Layer 2 of a small transformer language model trained on English Wikipedia (8 layers, counted from 0, width 128). Numbers have three digits each and are written without spaces.
A neuron adds its activation times its output weights to the MLP's output. To switch it off is to set its activation to zero at one token and run the rest of the model.
A neuron's activation on a vector x is GELU(gate . x) times (in . x), where the dot is the dot product.

Input weights of the MLP neurons that the questions are about. A number n stands for (n - 500) times 0.0014.
n11 gate: 461382381643555582656472489265419292350564229603453514561544359540475472620427522574448633444344618493688559507403466477465449454681541394587259598622507340504633719540294610666408393519454701407650610549626407449733489716578540809637393395569323432615462479670461420489269684377682468553631518788318445517703512460392608358467152381579534432589562614432507251459291716580655437529530
n12 gate: 356433422452626399465471575463515429746700504544167555393527421583621540445671434405446385511619742500504619639609274598449431448609493627559648364586364311309435423675520650508404695633537462344572334467326134380387406440415260625595430348450311541474661557437529283387476594551415749485877673724216439393523383477520406475406333541334289646423645366758565464480426430353354504615567
n18 gate: 533622729603536504531434392388432643585527258471520434243390341515571564631459630457565530432375355435526345333600594642277259558686601548724492347548573429194540632399304523537439288515570612527657589873566335456353544429500391449539463573234639382360605493508627313589753515699515334515182734536399582693571572718405350404548457537433465500591601601604658551496419333336418427628485
n57 gate: 472400819448543425450567710785697444550349685476370638390447528452504427245455209539347365543661398626459348385483331442707688650383609321647466613740388411491395426228649542523422334659655593113569618681458521283634556349310350474347350433398582432500534458479488622314247350550397316516566762543443743572597582581568601585697258553665696660636655567546340504563633524431403467251693
n68 gate: 672429500443438588574352317233354567504485764535458447519650454511468394652367356299651365386391447329471442346618459444555616475443503349355311511070658392727244430468723373560471360563556594592598290427473533261511607561658648565477398570359248521528507350466594468389492459467511330581430234576450590283550550406397507421557511343596451534438558335671609572593611472367391706631511
n79 gate: 554475519535660436455419383482655748432579535482496386454382580533584351700573567690530326683466347698304408571522599556732702521613721595576681584579399434308638716635615625378507642696597584455562466688408485482500308395352518628389294729522519457486174586394500544635535342564504553421406844550540434600467500544311521493475496560475469329496852591557456799591684433413405694412455
n87 gate: 452497504444394395294465471524432632555617530690401383548557391437387312500380576476702364412496607613726640565670574536388553486627677279383560645528330451314428637535530673457539437332448511631174728668662573363664539616428418463555646671493436563423566503529308390637660569540428620497388414780334521543599708397358412688335463508412656592597518426686504337222449431349695467479383
n101 gate: 681591587469508515341619661518380507473454579525337435427432357614592423397574698514352372532523624367410432459565508592300616615530590552588500404606557267445460417404512315504496180220595634622470423572386759460374478323381571260477605435262198518431654602615364415459416412778511736551781387809326556476322797634347429454625473435504523289643496492511474812515553565482488538347442
n138 gate: 467515221159456569783512329464375316604570571741508620282504411578452553596380615543477481475566637507598553553519238573363609347757302496574413168537630522700572372545429686421443598558386537527515531380343488567469541544763642714578508419594682747356376610601525545638560388400420623551630258472578366307414496481682504489296429312685327442485658407589587473442535620515500745485717
n149 gate: 614583552454769463675544304623493572432289670489683535618515489511359462417566343360322611538348569542585493307463876624416357504500493469462695267471608427580586605540515477776732519545496631347756458567527395493369598546527456581412294380569504568482326638500644690612664564324645444578343353369573260558689535540646448649594538174691443383596631553500662561489332564315576686654481
n159 gate: 436342511210520493627496481430629736632541581461734347481548424323573479417365313444608411546233592380489423370519458564402533457533348551481627536453549358328543480719466629208452623606668529627485523649449418298549402442391577562378251826559577723532436328644384507493480571406496359447351393265416704294817364419411479434620599735761435530311420466594636481670410532522420619555447
n174 gate: 538570417647462798493307368397320273526430443573470441589637518532355668537422475698547540401407326283583737287707630599264518493737556435423567489619678567418607614329306577622327560412403564296600437435477496623522549530591646684526504394450669511601423520522291475359218489482565702434562392399663443547734318689376544433518426364444422570522521607394496530720712631641482471461471
n231 gate: 529525374482255934660552333516483558417610500430377409646556618294361508526530748443504577378149629332423444431817323574427739310555567500597611390408782631536386332568553619193453420868371619417419839385639409840583479167554355572589422483598603496650619620764574504504514806544621291541509513599394513436369518428778532496449447579500696597694526610872427482513422471584500348620276
n260 gate: 437403462428648542593579482317442553695640306573688516549616376523625667444463535237721486494535571382541346558653592423432670208668459449363632517500414530550282739524656384538634564615301534458673461467601535577545406461583466314521298670449543440617349458335719439436300528479476582414597261529480591532594453673575594590218475504581567672466520489556640369507392543456408573391693
n263 gate: 575610393681389550457535334530229363389586459683422442630542552455386579504507432664390760423289732497567504549557594418553441632576606612367533424510379337712238623323577507485264529543623427468493384493487682380518466625626671526485632386374342479620331356471463497296243579660468497324561514419309642624701433594203454579486351496517416475482402392260525493529618632590363674559421
n287 gate: 651634412542362581302571511559573567644581572483289490429387649397329605696453415445500435469605223455587340496618388740462652615382623434322394586567507793564512262403741362751369572530662425574475336538379544727522607466450590485556531754756686450698556514585566644621565326776299431532460547398439504652725565417428473449468530574372451768412374302467551474526526500368597581511559
n11 in: 542412520631388445338449456567641561739632656655517474516328496810562533428740520441539469411702658717527375657524573385693504474600694633520553392344389450443612363353541588491520650528140612544574195478518377573313278557566256566379676599356557427443444631400582333477517357805457675360635418590407620569257550648610585533492492276596419412528465255404508666432413169292267559621564
n12 in: 437468766663542518537646444462449405445076561521615385612518613334727480588782427486467583414463171459453374409489470467617460587379536458467492529511610600493627519586249452428724245493556378588443570621590592603592620549466411519384527394547496380778548352507427554486481357463555279406291623485724596644290443339572439592546500282674537289525428474544572609695496358614738423518348
n18 in: 599527556486478542587481651523321440430500504550565619256490534584608339356398667653566658288603447516424486314298504510513404559520286507648482463453312399393453529514415500719338743588483476410422496526693343281581439331442388432450367221578593416811570542606454357500464451343583513507587764392605436691585562541536652452601536637746546240369439500486544479454650526416518559685511
n57 in: 639408413246417587533288614371545500492416543583539575246558367512528431722553588492757459578321373465130405260579657366383345267670391640525449541488729516415727700606334441505273466471560679833712259378401596432295802573314414547729535584516517669636660554614575712634740337542459543790413258453561330477597634390316597388532611540423487664558537508680619564424625350379576380660340
n68 in: 493401625559472591382467635464338609642373287460460576461320463445644496446363728521610782532648345252711857496770519431486500388500538468631418570452443404488568600088371481455500605665646493645623650525382679375408463425583299598562778282466614434734384430473504340408656500511371712547599402531385244476619405392371596369404539638522473527632414577412260422492576525422318511358531
n79 in: 713307652515317500455307474553338743395481427539387468515408511655507335710682485462719592709432534588570500674429637597772610504561571445342680667443426554389660508496481534637404588534504624370642504574490239579620399519733471581549362705544485235561474569444602547674465522649678314383321518523699638483380368398232653462706595456547397282419496542410452759462619627692481589383568
n87 in: 547619652662345344368340587500370433338467483673315614655610448536532466243404323624492699373458391399329528684603345380303565523776317396758652472544504400648630664387403446603516365242465279426375713344526525456674827641637496108588600426565572444544671603296379532496621479475303287480273585398580721307753616524368481313468424623516504521606331567575541487380624531488404253427171
n101 in: 413447412530665566474207608586199546360507432497270580519562305627607595356425423325588543473605560306333710529672485393579565622607626608522650600557460375429485531593264515480583605319602461452626719451570548291352635458511486489664294544342326493454656720596324661553446467463737590441562355534654432544443416554315363789482605340479575652617450548397392462456467618674310606277430
n138 in: 643478496564732534454222535525780360596527568336841555406197537356724351349470488374615496245332473337519458618550750303385534565377399310372457691408657586555387532586736457404587303419614403730474516594570604541473537564372650460430496596530318482611484571516333294433548465404492431405592314563649605556436608688445468507481500582433229593469504714311553704701577693660749554451519
n149 in: 549661562515622372467204360685637514606342606187473510422532581454177534434507683613307471743657470407449424554693690647531389476571556550430594479595438358481592363400552548774637500345490511416589722642560730546460567390489546436541469353536221352651374493504414443433622434471602424670358435421635564774504656543485463476620519317500399397540611544390687773585496510496678522360673
n159 in: 456467513491509390415427590388567480739654553528389597517399422570558453329632436822462596575374452760450437837432707347456704468558504482680509537292381380292331509603383552564634548654492479496467367480496394529500631469390877482548594619413312676488594523637832318455544794627399704460356600587335397407591814392683433410590287437496296800395790418534054422722275532471504263433337
n174 in: 755497518642794677341609416602357427598533414342587634640561374416623370194384489537446539405530316562593586439428699333463496510500493280449563496570601588533261644433378548634446519544562493514528390456523609483427545466417504788537760282628351497517346580522387546395424395511460476490439421425482447397768643465552544594328474819721500354791284449405571519518583322563529352297314
n231 in: 579475314549418418781416316280389650456286563405409405712509446730192532570293778533517487549434469537466603629665641657642683319471480418579353707416734479629268260415713614170444398679322606517398680418631270689465374118644432549447381461700617650771601548553627496538291613435599287347422461656378496345297771496585488408286305329613575456483581368797568722509687422643632470483610
n260 in: 350570436366500367673452557272576318512239458538432704397544336496480590577642488322399400754764269523400512316310574516508492592602284419422260488967387508421369623476359610338616566394253524443753430626688553391374430513538425458710444670373450730418623370545645409441563459464428679408641560338307465481634593524596304530336430582652550439536429279557643351826318527339578423583390
n263 in: 459601658455323410676504544558486358576689713277474490320354542577616407395493482497690340436669467456375418607493346551412387565507454568427478767590572626345489379535360379535721522456321345478662580531572561695565420478485246321419236460496671625375631596875605493581591500778478408579630400489525518626461391394734497607531570688434655577450627526478355585456384579616701536323624
n287 in: 446531617408626422560496558527423439275568548500615517601728328558282566471476699260546300537663446305549697341582478593530612453631561545751467704360472562475552396670646255523616416661452385472472518426458728387418521614500597551743417575671596473373302375338675413417642471333652426402447332390490684327438537354489407467707569413669624579493302395561434318468486352372478482476464

Output weights of the MLP neurons that the questions are about. A number n stands for (n - 500) times 0.00048.
n11: 578353787368615582508476553663434411591628492666760488247563570465550470407420089314571546585352296583463574496562466614540319530582325589877770356508314602337640598368343599427513515358581721540211443407434842639492378508593354418307536652500528382476420554644398455399374539389426496532592261390613756302584564247521622496468614656351360213574311577383661419537836579451431508342341
n12: 488266734407504393736605215407623547596565567553286519492553245456379340403484646457564474473433390927492616460698525482526401799285575569451492373697627504671720461216304290368500437528336553686433293426487701458451205588688504555492446592314653458650472433186431561465617436753609601619323413453534311592389584500353599511469292485231585512545691569514346594563285544557579484619452
n18: 603484523291512319630473582681421867888522279341199292697629722353674434439598471570508596461485539538461522310298420454672512388513529370276535403310333626678512646247609580363590678593394470724277562590529516553410500471471527504579613542591443644469556393692398547547530268417533407557649655474632512575366469163610486470623308523447361602563296377522441226650827644478446447496590
n57: 689316474396232661895326683424465339626290433614465424674595491488482367423631471587592323305654645552684496509204439417486487505510495432799434521491730461548440285427570385809454339518317462652307462688486697811459703340577543614264383453355594744483446358628472556735386621425836753416258487504605379815376611600782329437680609500313460314417366692448537372460529366696593631546138
n68: 720410197515209446608611524609476504420706356483608401408430368425222417709512341543473403535640480581305303676440529511496616462349568401574632515488613754478129508677576550658425564476591277446713549281675853508529512362562606353462705562300365584199439432407500478583542268644733463554353323718298455845438767587347473485543322405558423434432302620559467413572561581595542533629560
n79: 605517245619262568629620500485606632615463565626407674477367814356848534579462556432338398476611327283609527577573608757452318790559306650208411538452423536558338383603641375612471489413496512379297401754409235453441595538316500536616712232415355562464645594575530674532539316561599413341813569485330351624504198468408269360551446427667720279477309542589545311371487631437457599466316
n87: 407681385468559368601550412254538383580496596434352722447383527354660605651504461429327516148464458279340480344394422598560399531448325369243580600289695802431413298575665545500325239431617658593450504545496504369369630543579562370464617455424549532661595559397450512858670340534737587311388428410858879870274610517666389362570478536696514656464343491353531539492339466581336223233209
n101: 464520189534646450476437473240242676676555440586476587355524626555759446597537592301341548465654547420512669441611515706491678554615513798325591654601440307507465385811705531692537634282276542439623628352664451355430626154377551677417562469381515451442791631546394627273492564409659443660569647537598629355396312500574568664496680508619626496504366443420441599227716653424338528463320
n138: 434403604578508573438463504485463561626568512547682488615327469531369487614449420301402427545453701466558480450537420474549430639427566436441697629577558570403291566354696404537380635592631405508535389203557466392249310419304212602421520825261105528649496471332720673402622492479138475209571500393559593229440723533351599397319351531594799339722347329772423667529711813380374293496309
n149: 313473569450313523593585545495748626611455528454489600572492452755860500588238472677504720555546563634575557575564355641126586571504460581573649355614406533730555440388492561493531384713329468356472611805643624446577473660457555247522463566534558615687439387289424507500367781654540673672550564497586416719420511437616594615493612507728143323489525310459423527422451398599461458636390
n159: 343530574716555791213442420594470412429616464526428565581219415492517680245726453713387484566404370726660408475564652508408475656528653753443331480475436202225417732505607414521645405267425382524518404720486535455596353457596596614403408488297328306541785534278558326483516307301585040448513534531271500587496639378421384614686417476662505378576362447341288798593707247627482695654428
n174: 581445297584732375643531577726395488701464559327593456496310529449381597456456468385404446363533650445500379221368446375336387251556438536512512640340586546220360415243475463554436544575519489526479426329467673021536738569203286581221252470434447626470544403263479422668507596453496596413622504342526346596470560431757332660716672426388359516419539572614457572523555406458753488424474
n231: 363381242437388417355364587794228364623703500285621778676419628434483556304624400303480453402268508441234433650479435548636558443889270474543517575353341653414569284440518520488695598640219700428629642422460608464547334624526598620297701747471641643634534818524343584640516374433571761425521421554563508585508548558539348604711577350586736277657439569500655483380418631708321585293508
n260: 402400409384369403695621685426377315455531584561313695325648460670565513543496637563625425825689517621559665479215449553417717853481486688413407355679427551653666508575293439487566564733601765239613330432739443504373583634754492222386563504390463751521600342426711473517715162555266461638357589629496344742475623336443398496686434371592591421348467504477697460585311547365625483755280
n263: 242315512304791469534600278809458730460643752517547431394561639583841438474496469662641457467464223540403512432653457523656449255420451535309302436864466395435496407561500557700676749676525330378477533635293360622657400626592471576646542611475369476640750301726450265425763572631625344339311292465556263154459590730400466447545544440452447700376305557632535399744712607473438595596508
n287: 657598545659401748500572534320780651516532504540435526434477472479434420426579373425679632620518485464618500431584606435409737544504667331559489525286669523600530611563464441179401511543568573257447347398805349275429406383445718340537485746492489299321387258415637713474533330692362445466500419422209418472652618436476710346463393718409439524428556603465521330382383515396826390385648

Each question names a token from some text and the token that comes next. It shows the vector x that enters the MLP there. A number n stands for (n - 500) times 0.0054.

Then comes g, the gradient of the next token's log-probability with respect to the MLP's output, scaled to length 1. A neuron's effect is roughly proportional to its activation times (output weights . g). A number n stands for (n - 500) times 0.00073.

" the", then " most"
x: 226444358477414486482415411289518562599367415400468670556380508524539784477457579643454532550611459128368519489392477458565439574610547599524449729425830467430388579770554487506625494495517632504596517781577550561253502502637491438513596446460529557397591466426445568549572520441487599578656613596518538545519538558475611480778578485410419474358322483417462525361590520394543402515414
g: 288446436574401361443459559524487401559336535128615467398319486418586393437489287579346592530758425330623396605592586560372659628459465533611570435509348422401457720452533699640667704463540444376536440520431332376511718430720554568607240609417543388480675403762384767394417574449537450600588659407537479487504467362465549451650432753505614640675473431373376543541568716212636364536477
Which neuron, switched off, raises the next token's probability most? n18

" later", then " that"
x: 232483624572267612251373355536559469470374513366394471587458497517436553509575574589506553577544478433430719576168543673687452519679451307515639886292779601594502603460583410548661466538513434573701421661529535557324587529633644570451504496340517461389543570481420541424492389382338445543540629452509182414502481487515508504493596526372609670341500359498466635358472301481559466577450
g: 406496469467448638662241653642585369601430543343510553407436436513499579583564609397415409539422614577444568544562610405544372439541277637470542374258321375701380493440560224590433494589510470456661237512164577524659427525442692415280490596220600599759605394334419568643335317419453571541620316432522407481536815548438560552324572497701529460456374348416509379490493540693599744386378
Which neuron, switched off, raises the next token's probability most? n287

" L", then "on"
x: 386592511581351470535603604381381508445621450400377773694744494626455605515363587710484499545623549585533670618280663459591329551582326491422470736390569481551553474583486532538449372549506549458456582524856568444528780509576649448503705484620742719433556463496354429570403410460515518657586414385694456726464365535604440672521532453522422367373709351465434392427368436387578698457604
g: 477313375428594728737481493569553394575402343343515434515653381592648683428494418536743563633385450585476597455602791600499504659499453457317541517312456686471330486483581447455620514585374606197563483575433596393661636633445664429449504497376475812398478513537569605485494553482628453309373452715311632552735562638724440511723477715516371597417241551527373674401348705382330505489403
Switching off which neuron hurts the next token most? n138

" which", then " art"
x: 253541722555498381530398427663552432485478414379551635660446422587537658389526710600511591568478555347583686660382458508441413464411359447389439752546720560448430660588390514537622453523392623631547518718636389382387631447639583382294529534472673443493648460446586387498512391462512374609690752404490358325675368520444395551691527479438720552399568487374487620228360460384619487648449
g: 489520685591546624311344310604403784351487242542567394503466517475613618646442472526551511477837504464523434521532621455772520356435515626438379666431567445558542434604625756562611567580634564674662508602534426397612454464544622460600381250622571362333504661565510754377389605632527543276744321522560552530418482637533558537293555633443355590573587518288483555255414410130399449445491
Switching off which neuron hurts the next token most? n260

"un", then "-M"
x: 316585414599566600451453526466501633463396374380529500488714511580900462565522636472449767486454480547474550449450552534512597337322588484533360496531778663612541567684681396456576545622519466511491711626625412466624598575420691444352553415605403506430735328460481264420579257417460343396614680598661360598362422583456357455626716556318288359450511472511398473345389550463501488435691
g: 456637562499524616584470519446656651599561527516484448622507241349528579434707507576484515460344424680645512481562164507561568408356505441565622428490577305435673291320472524599486602593449557546532471541293585503382625169566553377895489699430472202601434578515509340569449587484345743415467635540494447583681556429512466443626492295267386410741549394407705421467534269468466601261624
Which neuron, switched off, raises the next token's probability most? n12

"ear", then "l"
x: 330657648531433398475315640547552428520549344424466646548485272640870516664438764829595523555634485453565660575439659517574563507486334558430534439329754565688499382526434534575498302585368566575564652643374547250563431535589706420288486373545484471357689411490397488415593257546372294514587637432585442538463476447616449461518525388539409509491423515418578660267349533329524401677497
g: 497691553310526482498627384521475638495651543632481403610554533435503500506404559730643381570324694677577673543338672279473594639681589481612546305703414454473445487515475504503531317496619546411603369456431658499532674720434673404286683594525478544508380532588321584541597552667680557446683697574454675242633286508677428577555500602618624515636601580693514354430269497255392731586760
Switching off which neuron hurts the next token most? n87

"now", then ","
x: 441635315390552637490386437676614590504552348439596678481366369444584620433714651600536661756629473561525535506346385587585743444412522433458413372461734627566375537749533570583516353571529671459566649383591588566639524387647590484492641310529481563259576387497509552326446432328283449588525715500328549472524343480450470534835555640404421440440431370300422616313458466454529360647594
g: 398538652479484561728177409674478393479573420376526493402381587453475360305527543211477508637558411447591887575338454515757494286480527409584492588424428541250471378562321756499436421448542287384696420563714473446294553549377553679401596446652562614408327505482419612549640322367533289534583536493376464456358738368574317640601565624421480494358417471584464711492384614543342524581568
Which neuron, switched off, raises the next token's probability most? n231

" Bar", then " |"
x: 217453638394454439453314601374458651437466508377404682590626529507615490439395430900467692632557666446373576490503528525404328504390465431467451699243660520413513586525366636443520491629404670384567505594688483526561616460413757411381557565579532815341377392319455604437519536501324451468470342527611405704317537608454478540603641410509502376338270370442478653386404386470423465647554
g: 617782365663475477498416610549607514506435342205659507443464496423529574324460565590447480527172446383656492722310487387471567360498505417546396592507499471684462238474510360542516480500472683726553515652617782602328440672402598452466578606432398488664536496482513435499449391294342471363595665274338470402492231288411286667595520476498322646554339531454491590668716476597523441226399
Switching off which neuron hurts the next token most? n159

"e", then "i"
x: 417571488570502429466442489477557649554502645404440511648411630641847642413404467682540651763665496550642579503422500534589396444426273534533557780277812767675504513512403592452818460485314545617586673666519544523495658618570621446403638528453443670459687503429413523383439603339499347650497373617518488676558423516593359532433594396452292441571459576455371382420357554412548606348431
g: 546566582310598697421467319522555333585368542553606339582493275604647357578394568351484605677418284477617355569679478593379546769440498799298620414475409277575360626549460425416625682497288460306508457545479533414624671302659403625622633545616518457665505219462374645557467511499626563589334622574649475427324449481420359681339401652590455486660377491481601553581480497527267239427607
Switching off which neuron hurts the next token most? n149

" at", then " Massachusetts"
x: 396492510549459499323447518655505604587493556297531607488317710605593420622519520486531459649606558385414298554536581577606542579451477409444412726299714614580396506608314548553469469635401790525363374768544525375370584459454551529540693640387432602364574591342404561606509380604442441503595491414500349517584364457338637362795636603625444367469618310572507670333546550524325474628512
g: 581662444331492669342718368447396693578446382261451324729549475620607555358460324648551471693593547706474451450475752470371456425599446582708529505631497413272464600568412474346843555649649540592540490577557482675338467636529334576562653498489665397366401521472513554305490642683490516451568471521481558506315415516589484365521518286370648698310423279328598596527640653397425750409322
Switching off which neuron hurts the next token most? n287

" |", then " Sw"
x: 293521326516576501340380612567466499508403594376593523613429470647649691453458642669356690632434519543223451551352543495728382561467414380415427729386551564475482442628355464512560493612359604535582617795611528559545616511603446413524650405581504409306552434439596470553544475570417575625568712430678434209475464534370540667676485395476432393380547527553502617272590403475509473494480
g: 493442238381629445473215617458619475731460639553423464558404510430803461631591673537532327317391566288580665462434355570462467542489251452537472569347484430340636575447462623524406268480539457436488514558314227564458291716619478567577502575590542454601438677454660638467586537514336692473530520382590390725293567521488441386496638293431422821411546550609679586611646345687586583293387
Switching off which neuron hurts the next token most? n79

"aw", then " Brother"
x: 359589372488531529445303490557562637439554546446331710572418422558783490617414612687484587374539635518436438543605443552511584485185451507439381652476652651676500518564609525595465524465308622439378613650696433236593520456634684385284464497431465704342532202379422386437426417529463231455410448447746606635401516396694555593559647471359388401366450519360415486454385412548446349442556
g: 439350513428468564643323759564571644537447347525378430689524663660380614509426574662494401522643491588542583504611743446608329460559654542708398472402501393368518576559599651472343413546520632547646470651473643470614654662297666498526511716413377317420853485554612500412774687416265796393541601315486507460689269430547566369488605475528255547474486651471456455393553432682580659650543
Which neuron, switched off, raises the next token's probability most? n57

"ious", then " vot"
x: 238610456330475499530321478561646491595395542298395552654591354558615737515403597693522679513457416519678584636292600544492668244547326439562441539431887590573472465772578653626496466443543560640692416688517539345356544538675587309506575540484463544448697552575438579457560519517313489545575589525705438378270541515471579622616581548432567549426398504438441582425539393310492323470433
g: 416678656414587422660661368482563305504324593581625401574624545416681532206621518657692397553390508514438457586576410326565622506392562369420534265461191494493662326609548544398476617511541610445407585621450529787467738492319630467644739658630501585388526490483325672431516529638517436514331360721464633624398623356436608685427491183562551368592496526329612560622532409368301453403622
Which neuron, switched off, raises the next token's probability most? n138

" With", then "out"
x: 307592563472491377547437523465556635582472545463350603782353503656697584556460575536514718523628410214321565637536743463704575548360425519421415587418651612710532410533521508645571476548394495531600300692685297398511504377729605433567554502385492616346495509467417428412466461426407398438443458585599536510827319372440627608438492695595521557382693441402345602328475512293501469429445
g: 247625373410476304607369513390608443460690462588455403456529513357598408815342496472311511702453442429485362510422716442582502561345366594629574403349460251612452514502735433547374340396595298474493546366654434438429304351352520475360499445498443273404561324512538489405324408643485464572345586564715749509577346571673442705427624560635482705608422612272506196519378477441404597329391
Switching off which neuron hurts the next token most? n68

" A", then "ar"
x: 430639389496507358501407615321493491574495608309548548560501654415530576528335707690378608467656614445433597600344495451455335547662262504486394791286702573656614549793447471443533553482498793540589503618761471366409554352495756469508522517591472663306517262360432520498515585431344474562423504587571506728456488640420469657596527369417516469431384613561341479434401561496520499378458
g: 401438506389490285415400474509436417554587327553362533597508484585363566637610601611346523401566494506362464339714858428478664603352650351345541418382536467530425600488390429270570454317483239407569620500446484470584566426407602478370549531342482561262742491470274308389500139401411563542413436541311308692575458585492691282608688427369359445485652598255423517323386679410402433433546
Switching off which neuron hurts the next token most? n11

" D", then "ill"
x: 386651391696322514486522506278371577530395508450409574771537516564554539563413553520371686495502673583525598469421599404469353649489328390421448719298571566571546531614539476482430558578667773555472568472733619410442587612345580450428631433591537530356483459264421532471296507429326510656520548448573605829506370446462445664607511459502508277429661402529421586336439311497547476460576
g: 610351439627511221460488511620463455392396257635380524604527502475607508417398508538591311441327411576265556542552548526437324441383706484476369654589764676448522431514672259688625636417652380439479683496515444585507554373513596492426637496373478607561564481653258559402513651422423380767611439468659460644509586432581708373440412555325537324566714758510483518409670396316154749547499
Which neuron, switched off, raises the next token's probability most? n263

" Paris", then "'s"
x: 377573469576561581449351621642596608569520398328496532569525517515690586330642570739345515632554407504345647500457440479432564500345465493368318581346842637619459556646409528645580444701482667428553473671647449473501542569369686388491582441275390540478345491453443533618660560372357591603806555513495427670418459589561394526675671476347435545510531286473542634260427328512456434660527
g: 478431199634224446301360660521455580395298455545589517461377513660613402560387470869463550468467585544623539609545449298473596533344649546483555574594485502539647590637553588599499538497501444371714841518520558515653530456540750446413522560648322335272308481533559587523404494513554540315510436509817335529710486335547570602584494738632390363824526636506558611471537676616470625469394
Switching off which neuron hurts the next token most? n149

" Che", then "ng"
x: 333681575416484580445292586363522495590545378505540530413443502508501516483353655463502702586653389379562612563442509316552454598397427475552497519340616596573500570665363622614528504425423700381637652501843397581531435383550778511257643407410501586459512334313439383469577623535401400543609494522649622716520328593644525488707666332330575354296485361474416302302513326415690557400636
g: 436636447375550475421383325459630383385437555461455545688515519588385301570657666392472450408347566551585463612537649431823393635381437525516503422436496507421460470589434453427738419619627139595297364438309369556604416376851795409726415452465278497580364548456450329606531303375816590555553513616600531423618482657506403673559566588456584450414267430573442549516493304666609448583373
Switching off which neuron hurts the next token most? n174

" There", then " are"
x: 363646555704395343571488509446561502434447351402592684759490362649644546473626461577378637743373406408572547479583582512475675713555539442424518682143689548539594536623407415474491377445279548363609436664525412493499677484467468547371520500580528535415581388556354388655555473438581361552753858505540431481630569495645499434555630631749483492161481512350619575394380534420640393595379
g: 500712522625594427755551451624655499505404519227506756797456664701567420509628380455365291523567462472635490560664467490322492330592507701485543447827316398477409775390398486502432760543309318582245501553577352539462473657409521534342597504623714617447557522412654526474405481482484516513442719574552477467723614480484615719444575395493529483364468576534647196617395521486397519420378
Which neuron, switched off, raises the next token's probability most? n149

" by", then " ar"
x: 406536494540362572468402452578578571611515570207534489450445537560531678515499484525586561670612483318362463509234437498514543360488386547414305694333810640513458441746348423655483258636421542600531465627591477289372520362765521312585618566387468587377506640339531483538518447453377353602607444438486406287623425554529593636682517588582425402234542350397572800369425544417619445636452
g: 434434453655584368448488435452488644506562474546372219653427447274529494411266576468472567141415534532411378726251283450634473295533492545528522447794470448387694765384421580454616713463552503620491340530486341553409572581520445384620174460640457696413542702596656423422453373609483636671527556349287418354427602703597567461460495516406489664516492565433568595604462448425450427570178
Switching off which neuron hurts the next token most? n68

" (", then "aka"
x: 433653487529425457410386532258704554403424533361412387637494590609641762390341713647450646385638498654307530491336569445488504481645272385399299639408626555406400516688425370686457567495298617510552543588776484535472683507708492495557647396466375457418467329476424640578457499485503530352573573550714489333572437477556295437647467582451494537390574336397427597291366375480615604626507
g: 530510462320346424715773417558536329507563693647672417441533325559582525511533492634688706269538579565450213619601662593470672570626461546530536538451354271425404568638401322657627399394500581434583463495376259593530442149430518374414484352494438710501661609273328453295573382388371383637482375535579434521397777495484459445204615484568447404493534534536346586519376507453331503549672
Switching off which neuron hurts the next token most? n18

" hit", then "ter"
x: 378492427563420380480198577694682633598439573531488631550472521499742722466548582695522748536482363454406567514529569617518555457490413473351545772417697660506502445511594689550469634568324803719611475672639453288557663514432546633434713590526305469423655572528479519668493470429330318447608445544613487513546486529516528491409571546407579520210365411277528665481626487342444348555546
g: 454532562530495359479394591420419491500500550749416542351601449462574397640439500647541533770747228528421738241683548513243428569240475767459499410536331323365507570359606439444308561557581585453415507514394570336552571533541548533617391524596485507471722645659716337366745552633476439407621566643252686580598501674553421543534585492403552415272722524573521412719384494534237478562585
Switching off which neuron hurts the next token most? n287

" ph", then "ases"
x: 511569607572428500464358513319409498518348391432542517494651468416460679486377551640560419568641607650571678523298354533546425575496607429458622440313702400467491431509578478553663527527452667510602543301807509319470580391530603395409621409376515468289492405339413532489444599376252447527662758447705512513503439526647614647748615509405692367376334345395339384278386622480331515451446
g: 567563550553725430449663425586498440392518606548680441378462139307440522298619660371384374574368445404594280536591404528475521437219514411555144575545606489139499449434532620542604431546435597244500309396343521512408397530901497329524602605397377445449458422571450535602423407560399526315580499556485563484446500561548475353405449518649465727445422559465601444625342653746640357536673
Switching off which neuron hurts the next token most? n57

" managed", then " the"
x: 368498546534489648485222472625690622563501475400651417600433587536631799560478613566504672573559419407560695539368635640626603338633320405295645614488548721523471510553667580559618381721297621589603529546732538463462762485493483517387627639320397488518639497554453518658404491568437319549500764605581324447383466462317632470409671366361395470289435366370442532401607442498577506617416
g: 518618522555517449495624368559462599609409443705298579362307501486576511654517489439701642585647461529491389595664338580467420685424611790281622623505582414578335162510310528618457421685463705567355534604262249433604602650290370334582664563472460583202530552608504629534535473639270583651603394396293527470429387421509739337487507590528634533359571426578612597623586460357348445521552
Switching off which neuron hurts the next token most? n79

" D", then "rama"
x: 415617371699300505506498528286379580544386492483343576794590472600568543520399567539405741514504671548511643427385583417524332656462338390416517687328540509581523569551532518524442568579593716558492588472763603383464615608396619387476612437603524534368465454265476520489294519466322473658516586429574620849496355504495437640571538501539479269410618390524425517328382366491563480440562
g: 522638430605751493368378421338550382475163449519305532573502206733356640573449330621518490380493404503617837456689541578517679330537594555412527635508339627523433568351388594372270607512721443563544533513359536486481541595503285688548578604497537586454264523446558631365511472550407452357300576626328502426522497413459496463570284624574499558385628492585356739483674759684583382637655
Switching off which neuron hurts the next token most? n263

"ct", then "rop"
x: 333496537498427358427699444648444507651470438502334606706671426690568768574452530731475586671469487560466467614254578520434623571279277532489568652362762557618477504582449440554624559637533582555468721451578693365372496480374484456571633316462353607280706668557520490603497535424244390380454544389462352526301448645605464461680612624477426542439599562275325694427472597433430421574417
g: 500720801642686398489594455502344535652337543515468446434502750604464557523606355303464453480503422600637478714419426605616664471489687434594528437596512068731542492632448306668613567393623444383441563521515646550411708591481562483619485573626428632385592447548569652315503473625433329314634347368449498471644347555554506463553492646557595548455550759646621512425504512580047522440368
Switching off which neuron hurts the next token most? n101